Layer 10 of a small transformer language model trained on English Wikipedia (15 layers, counted from 0, width 96).
A neuron adds its activation times its output weights to the MLP's output. To switch it off is to set its activation to zero at one token and run the rest of the model.
A neuron's activation on a vector x is SiLU(gate . x) times (in . x), where the dot is the dot product.

Input weights of the MLP neurons that the questions are about. A number n stands for (n - 128) times 0.006.
n20 gate: 141, 138, 192, 124, 150, 105, 119, 116, 174, 138, 130, 202, 150, 55, 48, 131, 145, 154, 140, 161, 140, 124, 124, 118, 107, 184, 147, 126, 127, 112, 204, 98, 109, 168, 143, 130, 161, 234, 173, 155, 147, 129, 131, 213, 104, 100, 163, 153, 164, 88, 138, 159, 162, 122, 137, 155, 100, 137, 123, 102, 107, 133, 171, 167, 123, 91, 79, 159, 112, 101, 126, 100, 148, 124, 114, 119, 182, 93, 119, 157, 138, 185, 140, 122, 118, 141, 97, 133, 96, 145, 182, 164, 80, 135, 104, 155
n108 gate: 110, 122, 131, 80, 85, 190, 127, 158, 172, 182, 137, 79, 160, 105, 106, 135, 135, 154, 137, 125, 154, 132, 131, 113, 128, 103, 125, 178, 71, 50, 180, 131, 116, 152, 121, 158, 156, 160, 144, 95, 145, 75, 90, 145, 125, 66, 124, 73, 93, 144, 159, 66, 126, 133, 86, 150, 86, 129, 129, 119, 131, 96, 93, 194, 169, 144, 150, 132, 169, 96, 138, 82, 133, 99, 118, 76, 99, 108, 53, 186, 85, 150, 135, 87, 145, 102, 113, 76, 159, 164, 90, 89, 155, 84, 69, 147
n156 gate: 141, 174, 166, 166, 210, 156, 131, 149, 134, 70, 171, 172, 149, 99, 182, 184, 116, 112, 172, 111, 99, 151, 162, 138, 137, 139, 54, 212, 227, 143, 103, 155, 98, 96, 146, 223, 148, 136, 192, 147, 197, 76, 134, 147, 169, 173, 83, 64, 183, 108, 145, 100, 7, 115, 155, 135, 121, 131, 65, 164, 135, 124, 133, 172, 89, 145, 137, 178, 136, 132, 116, 106, 115, 131, 133, 135, 231, 130, 119, 182, 112, 232, 46, 50, 98, 134, 89, 50, 127, 113, 88, 144, 124, 138, 113, 105
n179 gate: 172, 157, 120, 157, 93, 45, 69, 115, 99, 154, 55, 144, 101, 18, 44, 176, 95, 123, 147, 158, 127, 162, 111, 13, 145, 128, 91, 148, 207, 43, 90, 221, 108, 80, 132, 96, 192, 173, 155, 90, 90, 101, 112, 133, 152, 161, 179, 150, 136, 195, 61, 192, 162, 154, 177, 109, 75, 54, 59, 137, 125, 160, 122, 109, 151, 178, 152, 206, 139, 169, 119, 127, 124, 137, 159, 92, 120, 80, 116, 161, 144, 114, 75, 172, 129, 75, 123, 151, 50, 141, 120, 128, 151, 144, 77, 198
n190 gate: 127, 107, 92, 125, 171, 171, 161, 112, 29, 127, 126, 158, 93, 73, 91, 135, 62, 103, 103, 129, 179, 158, 87, 142, 169, 128, 129, 123, 116, 113, 91, 155, 146, 94, 164, 202, 112, 100, 211, 134, 156, 109, 165, 99, 108, 103, 129, 80, 130, 172, 150, 136, 98, 113, 151, 125, 132, 121, 113, 155, 124, 79, 115, 153, 146, 187, 121, 144, 139, 35, 139, 73, 150, 149, 95, 79, 133, 140, 134, 70, 202, 33, 92, 119, 139, 156, 55, 103, 150, 105, 85, 86, 136, 84, 102, 179
n20 in: 158, 87, 138, 119, 164, 108, 156, 94, 125, 94, 122, 88, 134, 101, 91, 131, 141, 155, 109, 105, 187, 146, 145, 175, 72, 136, 190, 143, 86, 104, 168, 140, 113, 99, 153, 68, 177, 130, 153, 117, 137, 144, 99, 141, 140, 152, 151, 115, 161, 146, 140, 128, 193, 14, 127, 136, 108, 112, 122, 105, 106, 98, 146, 179, 106, 107, 66, 106, 107, 146, 151, 154, 113, 151, 175, 69, 121, 61, 129, 152, 154, 159, 136, 109, 158, 74, 88, 97, 135, 150, 141, 80, 157, 91, 81, 139
n108 in: 165, 115, 95, 188, 87, 152, 111, 105, 177, 133, 144, 97, 111, 159, 102, 184, 134, 113, 141, 129, 133, 103, 133, 129, 57, 152, 168, 132, 156, 100, 117, 137, 108, 147, 87, 216, 150, 121, 135, 106, 102, 40, 111, 105, 123, 45, 106, 129, 125, 82, 134, 149, 172, 178, 120, 150, 102, 95, 146, 85, 106, 170, 140, 133, 124, 99, 112, 128, 133, 107, 148, 149, 112, 178, 137, 89, 129, 153, 105, 110, 165, 148, 167, 162, 187, 135, 114, 144, 149, 130, 105, 127, 141, 115, 123, 150
n156 in: 108, 160, 112, 167, 126, 81, 126, 158, 102, 164, 144, 209, 106, 129, 104, 79, 131, 68, 143, 118, 117, 45, 122, 122, 91, 169, 148, 117, 111, 172, 95, 90, 194, 151, 89, 68, 146, 135, 109, 121, 111, 167, 146, 115, 185, 137, 76, 150, 100, 104, 127, 39, 130, 111, 107, 55, 182, 132, 69, 130, 135, 151, 130, 62, 197, 151, 116, 129, 186, 152, 102, 111, 186, 144, 128, 173, 80, 92, 97, 205, 115, 148, 131, 145, 165, 141, 102, 57, 190, 63, 92, 136, 155, 130, 79, 127
n179 in: 143, 82, 91, 139, 158, 144, 151, 110, 132, 133, 128, 58, 78, 49, 123, 118, 155, 151, 131, 108, 92, 83, 123, 141, 137, 203, 128, 104, 146, 145, 219, 99, 146, 180, 135, 114, 130, 187, 185, 65, 83, 119, 120, 122, 153, 131, 120, 88, 92, 135, 153, 110, 99, 76, 146, 118, 157, 128, 139, 188, 59, 121, 102, 83, 179, 46, 8, 176, 113, 118, 107, 175, 130, 19, 97, 98, 122, 130, 123, 103, 174, 169, 215, 110, 110, 129, 108, 116, 122, 173, 143, 95, 96, 181, 180, 105
n190 in: 148, 98, 170, 170, 66, 134, 143, 95, 130, 131, 113, 115, 120, 159, 124, 101, 197, 94, 152, 158, 79, 108, 152, 149, 110, 106, 147, 106, 100, 74, 148, 221, 84, 184, 158, 86, 90, 143, 108, 125, 106, 142, 83, 137, 156, 165, 168, 133, 157, 111, 124, 149, 128, 123, 118, 113, 132, 96, 120, 140, 128, 181, 147, 150, 95, 89, 118, 139, 114, 196, 125, 172, 148, 160, 134, 85, 53, 141, 103, 141, 80, 145, 179, 95, 138, 82, 189, 97, 174, 128, 147, 107, 128, 162, 126, 88

Output weights of the MLP neurons that the questions are about. A number n stands for (n - 128) times 0.0044.
n20: 153, 94, 125, 149, 195, 124, 115, 113, 181, 139, 106, 88, 97, 84, 145, 130, 119, 191, 80, 148, 105, 133, 194, 136, 141, 159, 131, 105, 64, 109, 154, 165, 149, 150, 145, 125, 128, 81, 69, 105, 104, 102, 177, 90, 79, 142, 128, 108, 69, 145, 95, 104, 136, 94, 158, 83, 130, 103, 143, 156, 94, 142, 165, 114, 172, 141, 174, 137, 109, 89, 105, 125, 112, 178, 151, 133, 188, 145, 147, 121, 138, 130, 121, 163, 148, 97, 111, 139, 125, 191, 91, 112, 115, 158, 104, 108
n108: 130, 104, 149, 101, 182, 119, 111, 137, 88, 126, 117, 88, 141, 99, 136, 113, 133, 149, 147, 97, 174, 136, 125, 158, 117, 119, 191, 118, 78, 97, 141, 125, 94, 131, 144, 122, 74, 104, 128, 161, 104, 116, 97, 135, 119, 134, 124, 129, 128, 169, 141, 91, 164, 121, 130, 149, 111, 107, 61, 150, 138, 130, 151, 101, 60, 107, 99, 92, 105, 162, 166, 159, 127, 111, 122, 169, 138, 109, 120, 98, 152, 129, 141, 140, 148, 98, 113, 107, 57, 109, 110, 82, 79, 112, 118, 165
n156: 142, 50, 120, 78, 51, 156, 137, 71, 118, 137, 103, 106, 138, 127, 119, 106, 175, 166, 100, 148, 84, 152, 144, 129, 150, 133, 185, 181, 161, 140, 117, 127, 109, 186, 134, 83, 100, 117, 103, 136, 134, 98, 175, 178, 72, 145, 115, 96, 98, 96, 169, 149, 109, 114, 82, 100, 124, 120, 143, 124, 149, 95, 137, 97, 202, 127, 130, 115, 62, 147, 181, 73, 92, 118, 135, 131, 93, 90, 102, 175, 168, 69, 106, 95, 131, 174, 131, 131, 116, 100, 136, 85, 166, 157, 136, 89
n179: 102, 160, 151, 154, 223, 102, 156, 145, 135, 130, 146, 182, 186, 162, 104, 120, 147, 140, 111, 132, 116, 93, 79, 119, 183, 117, 145, 147, 176, 100, 162, 106, 137, 181, 152, 113, 130, 96, 152, 142, 125, 165, 60, 54, 127, 102, 103, 116, 111, 141, 169, 75, 162, 135, 63, 115, 157, 108, 184, 119, 138, 153, 157, 98, 174, 99, 49, 117, 156, 125, 90, 96, 53, 147, 117, 133, 136, 199, 135, 85, 191, 77, 91, 116, 158, 109, 118, 100, 171, 151, 149, 212, 156, 137, 183, 112
n190: 145, 140, 125, 70, 96, 136, 116, 106, 120, 149, 145, 141, 177, 99, 138, 103, 148, 123, 127, 153, 7, 99, 169, 110, 224, 172, 93, 90, 149, 121, 125, 138, 128, 196, 152, 83, 127, 80, 103, 155, 171, 81, 114, 136, 122, 158, 114, 147, 143, 142, 173, 151, 141, 193, 133, 144, 130, 115, 135, 113, 118, 120, 172, 111, 114, 154, 167, 132, 140, 155, 158, 147, 108, 142, 127, 140, 154, 146, 161, 118, 130, 143, 98, 142, 140, 63, 104, 104, 154, 74, 112, 236, 123, 129, 119, 138

Each question names a token from some text and the token that comes next. It shows the vector x that enters the MLP there. A number n stands for (n - 128) times 0.021.

Then comes g, the gradient of the next token's log-probability with respect to the MLP's output, scaled to length 1. A neuron's effect is roughly proportional to its activation times (output weights . g). A number n stands for (n - 128) times 0.0039.

"\n", then "A"
x: 139, 138, 160, 139, 160, 142, 138, 125, 130, 102, 146, 96, 104, 84, 149, 131, 151, 131, 55, 118, 131, 137, 98, 114, 130, 134, 84, 158, 118, 114, 122, 140, 76, 132, 128, 124, 33, 132, 97, 110, 142, 108, 88, 153, 128, 157, 148, 130, 145, 144, 175, 156, 105, 152, 129, 103, 149, 135, 111, 201, 150, 132, 127, 86, 143, 132, 61, 163, 106, 120, 178, 173, 90, 126, 150, 160, 111, 146, 101, 122, 91, 119, 132, 135, 121, 108, 154, 82, 121, 158, 133, 16, 150, 140, 142, 140
g: 165, 129, 105, 135, 130, 141, 133, 159, 127, 84, 111, 187, 123, 126, 142, 144, 116, 136, 111, 135, 140, 77, 137, 159, 61, 134, 104, 154, 141, 100, 136, 150, 99, 151, 160, 179, 124, 98, 142, 174, 113, 119, 145, 131, 160, 96, 94, 89, 109, 128, 137, 109, 140, 94, 164, 134, 144, 150, 162, 124, 163, 134, 105, 109, 135, 120, 109, 97, 109, 135, 61, 151, 178, 143, 152, 168, 74, 143, 87, 116, 116, 87, 145, 167, 121, 115, 116, 92, 107, 117, 161, 129, 127, 138, 132, 134
Which neuron, switched off, lowers the next token's probability most? n156

"ess", then " the"
x: 93, 92, 122, 105, 113, 140, 127, 138, 235, 150, 136, 107, 169, 79, 116, 139, 106, 60, 47, 116, 135, 165, 170, 124, 140, 132, 124, 180, 73, 156, 131, 132, 131, 99, 102, 128, 120, 153, 94, 133, 122, 142, 120, 96, 147, 88, 101, 126, 189, 95, 173, 141, 158, 122, 128, 135, 43, 133, 87, 97, 147, 185, 173, 129, 94, 119, 133, 133, 84, 168, 163, 117, 149, 65, 153, 135, 127, 127, 117, 100, 129, 152, 170, 134, 163, 150, 181, 130, 110, 166, 108, 112, 118, 104, 109, 150
g: 148, 167, 144, 136, 83, 105, 117, 145, 120, 161, 195, 126, 105, 118, 174, 140, 134, 140, 114, 86, 98, 121, 112, 177, 130, 100, 141, 113, 148, 119, 148, 117, 96, 114, 98, 121, 112, 113, 123, 100, 173, 140, 129, 133, 129, 93, 147, 96, 146, 177, 153, 110, 160, 133, 133, 135, 125, 125, 108, 134, 107, 150, 158, 164, 124, 86, 156, 92, 160, 159, 150, 138, 151, 108, 142, 173, 92, 154, 100, 137, 138, 171, 161, 70, 130, 155, 125, 135, 80, 84, 102, 105, 107, 156, 154, 106
Which neuron, switched off, lowers the next token's probability most? n108

" new", then "ly"
x: 145, 147, 128, 137, 154, 132, 157, 170, 109, 127, 150, 119, 128, 75, 115, 114, 108, 160, 65, 130, 135, 117, 73, 116, 112, 117, 145, 153, 113, 143, 115, 132, 112, 177, 128, 122, 93, 107, 95, 102, 128, 133, 144, 161, 145, 96, 132, 156, 136, 82, 154, 163, 103, 106, 106, 115, 92, 149, 101, 133, 141, 128, 114, 106, 83, 155, 124, 157, 44, 110, 128, 14, 125, 68, 118, 99, 108, 168, 157, 125, 104, 138, 166, 159, 122, 147, 164, 137, 135, 103, 134, 81, 173, 128, 95, 137
g: 91, 111, 118, 132, 118, 102, 175, 150, 155, 144, 178, 113, 169, 158, 111, 161, 147, 100, 173, 106, 149, 133, 120, 122, 127, 108, 98, 135, 95, 122, 132, 156, 164, 118, 160, 135, 116, 155, 111, 138, 134, 119, 166, 188, 116, 100, 125, 174, 103, 139, 110, 130, 108, 141, 92, 155, 151, 159, 96, 136, 138, 150, 119, 84, 99, 86, 101, 135, 97, 131, 89, 166, 112, 114, 151, 78, 151, 97, 133, 125, 138, 159, 153, 125, 85, 115, 98, 120, 114, 140, 153, 109, 156, 139, 118, 201
Which neuron, switched off, lowers the next token's probability most? n190

" inter", then "p"
x: 103, 157, 146, 106, 134, 159, 134, 118, 105, 87, 182, 139, 137, 140, 148, 146, 123, 109, 84, 116, 85, 153, 78, 82, 142, 137, 115, 130, 114, 174, 171, 142, 174, 146, 102, 133, 73, 111, 149, 112, 161, 207, 115, 187, 172, 109, 158, 133, 122, 111, 118, 165, 154, 158, 114, 117, 154, 135, 57, 152, 114, 130, 127, 117, 79, 112, 105, 100, 101, 130, 142, 90, 199, 90, 110, 114, 136, 131, 188, 169, 136, 99, 191, 125, 145, 158, 173, 148, 119, 83, 141, 96, 143, 110, 93, 124
g: 96, 134, 104, 119, 124, 148, 107, 105, 144, 111, 146, 118, 117, 112, 148, 147, 80, 127, 97, 114, 117, 161, 85, 125, 86, 165, 128, 107, 139, 134, 125, 124, 144, 139, 110, 80, 131, 141, 106, 121, 115, 113, 104, 137, 83, 175, 118, 95, 124, 85, 132, 158, 106, 141, 98, 120, 142, 142, 129, 162, 157, 146, 73, 197, 125, 101, 125, 160, 184, 118, 127, 123, 107, 91, 103, 139, 154, 101, 155, 86, 75, 149, 125, 150, 140, 152, 112, 148, 191, 159, 150, 130, 125, 142, 72, 131
Which neuron, switched off, raises the next token's probability most? n108

" or", then " not"
x: 152, 147, 129, 110, 106, 129, 82, 125, 172, 114, 152, 94, 129, 136, 115, 99, 148, 84, 87, 141, 140, 130, 184, 88, 148, 143, 185, 127, 124, 132, 191, 111, 139, 136, 146, 131, 60, 170, 72, 133, 159, 161, 100, 110, 124, 118, 139, 142, 141, 64, 201, 104, 101, 123, 159, 83, 116, 188, 73, 130, 134, 155, 113, 107, 134, 119, 69, 124, 117, 143, 135, 73, 127, 86, 127, 116, 114, 131, 128, 90, 59, 128, 133, 154, 154, 168, 166, 126, 97, 100, 128, 149, 141, 85, 121, 111
g: 113, 84, 71, 96, 145, 133, 122, 139, 123, 136, 94, 105, 172, 104, 97, 135, 138, 85, 150, 143, 147, 132, 158, 105, 148, 141, 130, 171, 78, 159, 94, 118, 163, 160, 166, 125, 146, 109, 150, 121, 114, 98, 94, 128, 118, 110, 94, 143, 136, 77, 155, 116, 169, 158, 139, 129, 106, 169, 94, 153, 145, 96, 125, 97, 88, 127, 120, 125, 139, 170, 132, 158, 163, 113, 126, 98, 121, 100, 172, 124, 118, 115, 129, 112, 92, 133, 132, 110, 186, 172, 123, 109, 137, 93, 148, 161
Which neuron, switched off, lowers the next token's probability most? n20

"ud", then "a"
x: 142, 169, 174, 111, 116, 98, 98, 184, 179, 131, 161, 53, 106, 112, 147, 119, 131, 138, 127, 157, 215, 122, 144, 79, 115, 148, 192, 143, 117, 61, 117, 161, 108, 143, 110, 157, 106, 124, 130, 92, 116, 108, 134, 175, 120, 113, 166, 132, 171, 108, 101, 142, 150, 174, 70, 162, 137, 71, 124, 200, 132, 157, 152, 170, 112, 111, 121, 105, 125, 126, 67, 158, 116, 117, 173, 168, 155, 104, 125, 119, 138, 166, 150, 78, 148, 199, 137, 132, 110, 145, 119, 114, 112, 132, 117, 110
g: 113, 110, 111, 142, 131, 108, 145, 140, 129, 96, 160, 147, 120, 107, 164, 144, 101, 137, 78, 112, 132, 136, 147, 137, 111, 139, 148, 110, 116, 125, 106, 113, 84, 177, 151, 176, 138, 108, 121, 163, 117, 110, 84, 116, 181, 116, 131, 121, 148, 153, 115, 161, 165, 102, 111, 99, 128, 181, 116, 127, 134, 144, 159, 105, 72, 130, 98, 122, 137, 112, 159, 114, 101, 113, 124, 152, 133, 163, 77, 70, 167, 156, 140, 143, 77, 91, 85, 101, 171, 117, 122, 149, 86, 149, 145, 115
Which neuron, switched off, lowers the next token's probability most? n108

"uff", then "ington"
x: 133, 133, 140, 126, 120, 95, 143, 187, 164, 122, 104, 135, 163, 111, 86, 143, 167, 118, 89, 162, 144, 150, 85, 86, 145, 91, 127, 139, 98, 95, 64, 199, 101, 179, 57, 103, 133, 124, 129, 141, 154, 83, 73, 142, 110, 131, 142, 133, 123, 153, 115, 161, 128, 109, 154, 145, 156, 127, 95, 170, 135, 171, 181, 123, 112, 107, 117, 84, 106, 163, 44, 176, 126, 93, 178, 172, 145, 105, 117, 87, 110, 160, 183, 149, 137, 184, 109, 153, 127, 193, 87, 116, 148, 104, 134, 130
g: 130, 156, 138, 148, 118, 151, 159, 103, 141, 115, 153, 132, 130, 136, 128, 99, 116, 85, 146, 80, 113, 117, 106, 144, 142, 106, 100, 143, 186, 147, 135, 124, 136, 127, 117, 138, 128, 169, 153, 164, 95, 86, 65, 130, 155, 140, 130, 189, 142, 127, 172, 160, 153, 86, 139, 93, 117, 162, 113, 93, 137, 123, 147, 142, 111, 95, 110, 100, 104, 114, 78, 146, 150, 141, 80, 117, 124, 180, 95, 137, 177, 164, 152, 134, 180, 124, 149, 106, 166, 142, 118, 130, 134, 144, 135, 149
Which neuron, switched off, raises the next token's probability most? n179

" the", then " Gl"
x: 150, 77, 101, 135, 148, 120, 71, 122, 154, 114, 80, 110, 106, 93, 99, 122, 78, 149, 97, 143, 113, 87, 139, 138, 124, 140, 142, 112, 115, 130, 111, 140, 95, 152, 195, 108, 75, 132, 78, 74, 130, 145, 124, 76, 142, 173, 154, 131, 158, 88, 141, 159, 118, 91, 140, 53, 129, 96, 128, 96, 118, 129, 141, 141, 90, 138, 82, 134, 132, 136, 97, 31, 148, 86, 120, 119, 102, 111, 137, 152, 112, 72, 123, 163, 103, 97, 198, 145, 142, 121, 126, 107, 142, 136, 146, 97
g: 143, 103, 125, 145, 132, 142, 139, 166, 104, 79, 163, 119, 104, 175, 111, 159, 169, 145, 166, 85, 152, 153, 114, 132, 131, 103, 144, 103, 163, 132, 127, 132, 155, 150, 89, 96, 133, 164, 98, 100, 139, 155, 131, 157, 147, 93, 166, 105, 145, 209, 121, 100, 126, 120, 96, 136, 140, 110, 127, 89, 112, 59, 125, 159, 109, 100, 101, 144, 138, 156, 103, 148, 127, 156, 111, 129, 138, 127, 100, 133, 137, 89, 142, 107, 175, 122, 144, 137, 166, 137, 152, 137, 98, 138, 151, 168
Which neuron, switched off, lowers the next token's probability most? n179

" O", then "per"
x: 118, 111, 98, 177, 107, 167, 142, 182, 113, 159, 151, 106, 90, 76, 94, 153, 124, 142, 93, 141, 138, 78, 74, 146, 81, 104, 132, 134, 103, 114, 152, 134, 140, 144, 134, 141, 51, 141, 138, 105, 115, 184, 117, 141, 82, 128, 126, 136, 144, 93, 187, 181, 107, 125, 103, 113, 205, 130, 52, 174, 134, 63, 85, 109, 145, 127, 91, 153, 100, 125, 89, 117, 118, 110, 159, 123, 150, 117, 174, 130, 74, 101, 119, 110, 153, 136, 152, 152, 117, 135, 130, 76, 129, 109, 118, 142
g: 115, 141, 138, 121, 133, 186, 132, 84, 95, 97, 122, 126, 119, 141, 187, 147, 131, 119, 121, 65, 112, 105, 109, 124, 106, 123, 72, 107, 157, 180, 140, 128, 185, 147, 123, 119, 170, 107, 150, 116, 118, 144, 105, 142, 150, 139, 125, 153, 153, 128, 155, 105, 116, 144, 124, 196, 150, 116, 105, 105, 106, 166, 112, 140, 89, 127, 147, 163, 116, 156, 97, 133, 113, 103, 147, 128, 115, 85, 122, 102, 105, 160, 175, 144, 166, 96, 121, 143, 112, 161, 176, 96, 123, 132, 136, 146
Which neuron, switched off, lowers the next token's probability most? n179

"ers", then "ecut"
x: 96, 132, 111, 162, 145, 119, 114, 189, 160, 93, 178, 125, 110, 186, 107, 113, 144, 153, 84, 146, 87, 141, 93, 80, 95, 148, 102, 121, 135, 119, 195, 146, 148, 107, 145, 69, 135, 96, 143, 83, 80, 120, 82, 115, 197, 106, 134, 97, 170, 60, 107, 130, 133, 185, 59, 167, 115, 111, 116, 140, 148, 141, 137, 187, 136, 132, 75, 162, 107, 176, 96, 115, 143, 98, 90, 179, 167, 91, 146, 123, 117, 146, 153, 133, 147, 191, 120, 130, 66, 146, 93, 147, 163, 114, 84, 160
g: 99, 120, 97, 137, 148, 145, 139, 136, 129, 130, 87, 127, 149, 160, 79, 126, 174, 167, 148, 184, 112, 123, 130, 97, 163, 140, 110, 119, 144, 137, 130, 107, 134, 130, 130, 103, 124, 58, 126, 135, 114, 111, 166, 118, 161, 170, 87, 110, 126, 166, 167, 150, 128, 119, 131, 120, 96, 137, 162, 72, 95, 122, 147, 118, 176, 126, 136, 135, 98, 116, 110, 137, 169, 145, 125, 70, 138, 78, 129, 106, 57, 144, 146, 128, 115, 120, 162, 176, 109, 155, 132, 118, 110, 129, 124, 114
Which neuron, switched off, raises the next token's probability most? n108